Layer 3 of a small transformer language model trained on English Wikipedia (12 layers, counted from 0, width 96).
A neuron's activation on a vector x is GELU(weights . x + bias), where the dot is the dot product.

Input weights of the MLP neurons that the questions are about. A number n stands for (n - 500) times 0.0031.
n18 (bias -0.019): 326 460 271 601 344 325 739 761 545 333 306 408 398 378 328 421 542 682 562 402 457 551 429 597 451 488 538 426 762 513 378 584 789 628 742 645 103 737 423 595 409 543 330 163 521 648 475 372 483 451 353 402 466 720 661 699 533 547 598 338 487 527 569 397 721 387 487 390 556 470 560 600 439 606 399 688 391 571 565 307 747 319 522 460 244 277 746 482 677 596 739 378 355 606 444 518
n113 (bias -0.057): 438 626 481 441 628 395 588 707 242 346 457 549 660 528 388 665 367 370 352 780 568 298 615 570 525 553 610 552 569 599 657 451 779 496 344 370 621 624 540 688 617 624 610 356 365 641 349 457 444 537 521 371 660 439 578 707 400 413 433 491 604 595 206 550 604 298 605 512 336 642 237 601 239 325 455 548 609 446 660 393 591 409 365 496 421 488 201 449 624 702 430 678 389 654 420 234
n115 (bias -0.025): 573 674 647 417 507 455 437 560 817 715 674 564 679 306 601 454 286 430 466 480 493 607 362 446 706 584 460 657 424 485 378 261 443 561 508 512 427 585 316 272 653 734 642 431 496 567 547 584 265 588 532 580 457 511 270 464 486 276 299 579 307 523 611 658 544 579 376 333 584 416 661 511 511 254 718 485 451 625 356 316 398 564 378 546 438 470 457 638 637 519 663 579 578 452 422 496
n129 (bias -0.066): 654 583 541 278 255 725 303 713 469 307 341 678 334 595 417 418 436 747 715 656 730 339 478 354 531 287 445 556 444 633 527 517 100 584 446 111 667 491 381 644 509 355 298 658 351 539 434 609 479 566 495 596 700 604 542 713 508 563 466 729 637 584 545 589 272 421 409 370 352 593 486 530 350 596 379 565 699 393 468 232 433 342 461 509 302 837 500 577 534 621 653 454 566 569 547 504
n153 (bias -0.019): 690 432 443 211 644 657 404 634 197 574 637 552 613 581 464 277 543 523 485 441 588 409 413 377 606 424 533 445 540 595 345 733 546 295 488 532 493 721 416 518 382 588 840 474 570 489 557 627 385 262 614 598 658 402 749 637 394 467 569 610 518 332 386 500 396 275 425 345 321 551 285 507 300 519 687 463 418 546 464 438 562 447 542 666 544 459 523 309 599 552 443 654 489 480 611 446
n222 (bias -0.054): 570 261 504 468 374 339 565 754 756 697 423 593 434 386 460 529 524 679 792 467 232 436 387 407 749 731 298 390 619 586 355 643 471 330 560 570 485 538 541 296 435 617 623 399 609 431 511 399 595 434 464 452 563 512 537 289 723 350 452 561 542 642 419 602 500 448 481 329 438 489 701 469 652 624 488 450 489 544 537 538 396 536 570 446 250 680 472 351 134 477 554 463 631 605 565 437
n289 (bias -0.024): 353 575 490 681 602 408 560 463 693 675 481 496 482 679 473 574 507 430 722 553 437 493 572 514 471 507 424 591 579 547 580 657 310 409 352 701 401 486 431 379 546 517 521 521 309 437 382 558 679 593 507 743 500 329 575 667 614 566 356 560 601 283 448 525 447 629 383 490 508 507 263 461 433 578 649 123 588 382 300 299 366 536 643 568 300 341 552 504 604 496 454 402 373 500 574 674
n309 (bias -0.015): 508 122 552 577 488 469 477 383 731 463 688 570 708 565 485 515 627 979 465 603 572 273 480 388 591 410 296 519 737 460 329 430 522 471 557 301 560 385 416 511 346 630 564 386 557 800 537 500 639 516 272 376 560 613 406 380 452 303 511 533 282 500 586 615 454 511 302 515 409 477 630 353 508 441 799 570 531 441 541 420 436 493 504 637 451 593 706 528 378 651 614 578 500 390 458 297
n320 (bias -0.032): 566 459 735 458 388 621 828 321 429 726 568 597 639 556 442 485 428 621 430 423 274 322 360 535 525 470 484 704 530 591 493 390 169 439 508 539 644 357 488 248 488 488 453 684 508 448 469 418 636 463 462 578 379 593 492 278 581 453 602 325 727 483 496 919 500 508 585 562 539 406 631 359 332 671 354 488 568 488 306 734 296 432 659 671 693 589 466 386 393 617 447 577 324 474 248 434
n352 (bias -0.028): 301 392 427 484 664 596 511 453 457 471 443 581 407 397 460 409 577 675 582 386 394 470 274 574 601 347 549 629 734 582 497 427 496 537 672 299 626 534 590 696 671 523 534 380 323 351 500 668 504 535 609 816 315 542 753 415 653 642 440 261 538 535 516 437 319 474 335 771 529 567 448 504 367 685 569 259 668 321 214 444 455 547 508 399 365 397 296 512 322 627 636 621 478 476 649 595
n374 (bias -0.032): 409 653 411 423 488 399 635 330 456 556 467 445 402 372 530 411 438 565 698 541 692 470 567 225 306 511 306 608 604 520 627 846 338 483 492 567 481 608 435 404 314 650 791 484 630 504 485 447 577 441 435 530 763 669 500 335 352 515 413 418 446 648 512 664 441 481 664 590 446 318 406 147 500 547 387 407 644 474 409 378 568 668 512 547 227 632 512 467 719 578 547 403 386 586 813 440

Each question shows a token from some text and the vector x that enters the MLP there. A number n stands for (n - 500) times 0.0091.

" inhab": 519 791 618 363 436 487 272 544 414 551 537 444 586 503 689 684 512 635 481 392 440 515 477 589 287 513 313 403 555 346 536 580 481 463 614 527 570 326 547 494 367 234 535 336 502 552 562 607 533 450 583 617 289 672 711 549 456 570 446 498 519 506 468 420 700 497 408 587 499 496 529 395 362 538 409 498 258 499 600 516 483 476 396 453 509 482 412 747 349 568 556 423 675 689 305 569
Which neuron lights up most? n352

"'s": 539 573 611 312 404 330 440 534 275 613 514 543 514 363 728 712 579 621 576 338 253 494 476 626 448 473 353 425 569 428 543 509 449 510 536 637 422 477 584 631 339 218 653 458 365 596 621 674 440 440 644 512 363 570 509 493 404 412 406 633 489 530 520 370 628 516 415 579 535 532 648 274 460 474 577 525 293 435 649 538 400 513 452 502 425 531 518 632 425 749 430 381 529 645 491 609
Which neuron lights up most? n222

" from": 519 548 669 298 475 381 384 528 320 566 450 501 533 500 765 595 567 589 462 372 413 423 475 514 340 403 299 404 534 362 610 546 438 547 601 527 497 485 634 582 368 192 608 439 417 705 626 613 459 493 597 640 276 619 537 592 363 450 292 686 440 476 447 423 638 603 415 591 427 490 564 405 427 449 486 584 437 422 701 551 455 443 482 367 535 544 471 633 460 645 468 495 490 683 395 724
Which neuron lights up most? n129

" c": 515 674 728 441 584 414 412 619 246 563 530 433 614 538 692 717 575 680 411 468 424 603 374 574 324 597 414 354 446 525 670 564 527 457 531 453 462 481 525 526 212 220 547 275 397 586 445 647 503 428 602 590 282 590 588 564 462 466 341 531 479 437 495 449 649 507 479 491 495 421 575 317 520 434 608 532 392 409 631 526 450 551 412 537 489 570 433 701 365 490 327 433 607 649 410 599
The most active neuron and its activation: n113, at about 0.53

"$": 585 535 550 402 439 496 464 521 285 453 530 500 534 434 764 603 652 623 546 390 320 516 315 555 370 502 403 358 458 332 526 599 459 470 490 553 428 552 540 495 396 173 487 512 268 495 500 606 632 414 556 604 365 659 484 530 508 436 435 630 476 599 423 449 638 556 453 507 541 410 525 267 384 628 540 499 361 374 582 613 502 419 458 583 378 536 430 809 600 735 440 551 552 676 489 708
Which two neurons fire most, strongest first? n129, n352

" T": 550 529 689 412 566 417 495 478 325 565 456 550 606 394 746 649 506 611 370 403 316 726 327 559 289 566 359 359 538 495 456 547 531 500 531 573 466 454 572 572 290 234 568 531 354 699 389 699 454 432 630 643 278 590 505 511 274 492 352 586 513 350 451 471 590 635 519 553 502 405 559 320 533 389 511 560 431 558 697 582 432 550 505 489 476 596 456 624 388 536 347 534 550 659 406 570
Which two neurons fire most, strongest first? n320, n115

" as": 532 485 639 355 447 506 374 594 319 622 470 498 493 460 710 572 564 663 577 344 403 437 448 598 328 523 318 370 382 407 610 561 383 555 595 497 483 474 549 594 297 145 579 405 358 587 556 693 492 519 620 679 286 578 493 663 299 473 425 643 461 438 477 421 645 521 408 552 487 483 583 331 492 505 469 481 327 454 718 510 512 584 406 458 527 565 460 713 576 536 407 579 533 736 452 544
Which two neurons fire most, strongest first? n129, n153

" to": 547 494 702 331 470 405 399 514 311 583 486 514 579 478 761 674 455 572 426 326 386 480 443 521 402 493 299 390 429 405 522 558 471 467 513 589 521 465 582 582 370 123 616 366 317 569 572 623 558 414 602 654 318 632 576 567 391 479 405 645 508 466 538 472 709 584 353 628 515 461 629 345 520 464 497 588 351 466 662 510 404 567 488 431 417 544 483 667 389 628 396 543 521 712 480 622
The most active neuron and its activation: n222, at about 0.49

"H": 460 566 593 401 496 453 473 638 355 546 512 519 510 394 810 614 624 524 461 416 322 584 337 599 365 581 425 359 536 396 405 530 459 513 576 578 288 480 491 570 413 116 567 454 335 646 509 609 614 365 529 501 324 444 453 526 362 489 466 558 461 493 459 421 595 610 516 513 505 521 538 225 508 542 650 519 417 557 642 518 409 605 420 569 506 683 389 719 462 581 414 440 591 763 439 626
Which neuron lights up most? n222

" F": 538 574 643 377 489 315 366 558 300 537 533 588 543 377 818 623 604 653 384 428 333 672 360 675 329 625 354 330 512 493 510 474 559 498 532 571 439 419 508 563 296 331 598 494 376 675 527 656 463 435 667 482 269 490 540 501 344 593 423 495 366 427 411 443 574 591 503 516 507 433 613 365 516 459 487 459 354 563 641 653 451 558 496 460 515 709 414 627 349 544 457 440 627 631 404 642
The most active neuron and its activation: n222, at about 1.6

";": 577 520 605 351 494 436 333 583 291 560 528 532 516 522 753 605 625 708 460 408 375 409 398 539 277 444 314 353 463 405 508 565 430 442 553 574 380 443 576 609 263 270 669 440 353 636 499 704 485 413 592 616 315 538 556 548 403 509 404 678 440 419 394 454 680 496 474 591 520 502 517 351 467 519 556 544 345 492 724 604 437 476 509 420 456 538 475 764 507 646 438 532 549 665 412 644
The three highest activations, in order: n153, n309, n129

" of": 617 559 636 360 501 353 411 537 270 623 544 462 542 451 815 636 526 688 439 430 476 391 447 589 333 498 362 377 458 414 556 506 422 513 584 565 588 446 562 565 220 149 631 394 331 667 635 595 448 451 662 586 252 577 572 523 355 547 355 628 460 518 502 385 643 550 452 558 557 462 610 356 490 487 490 535 330 463 641 534 385 533 491 429 507 600 484 641 455 522 443 474 538 629 422 661
Which neuron lights up most? n309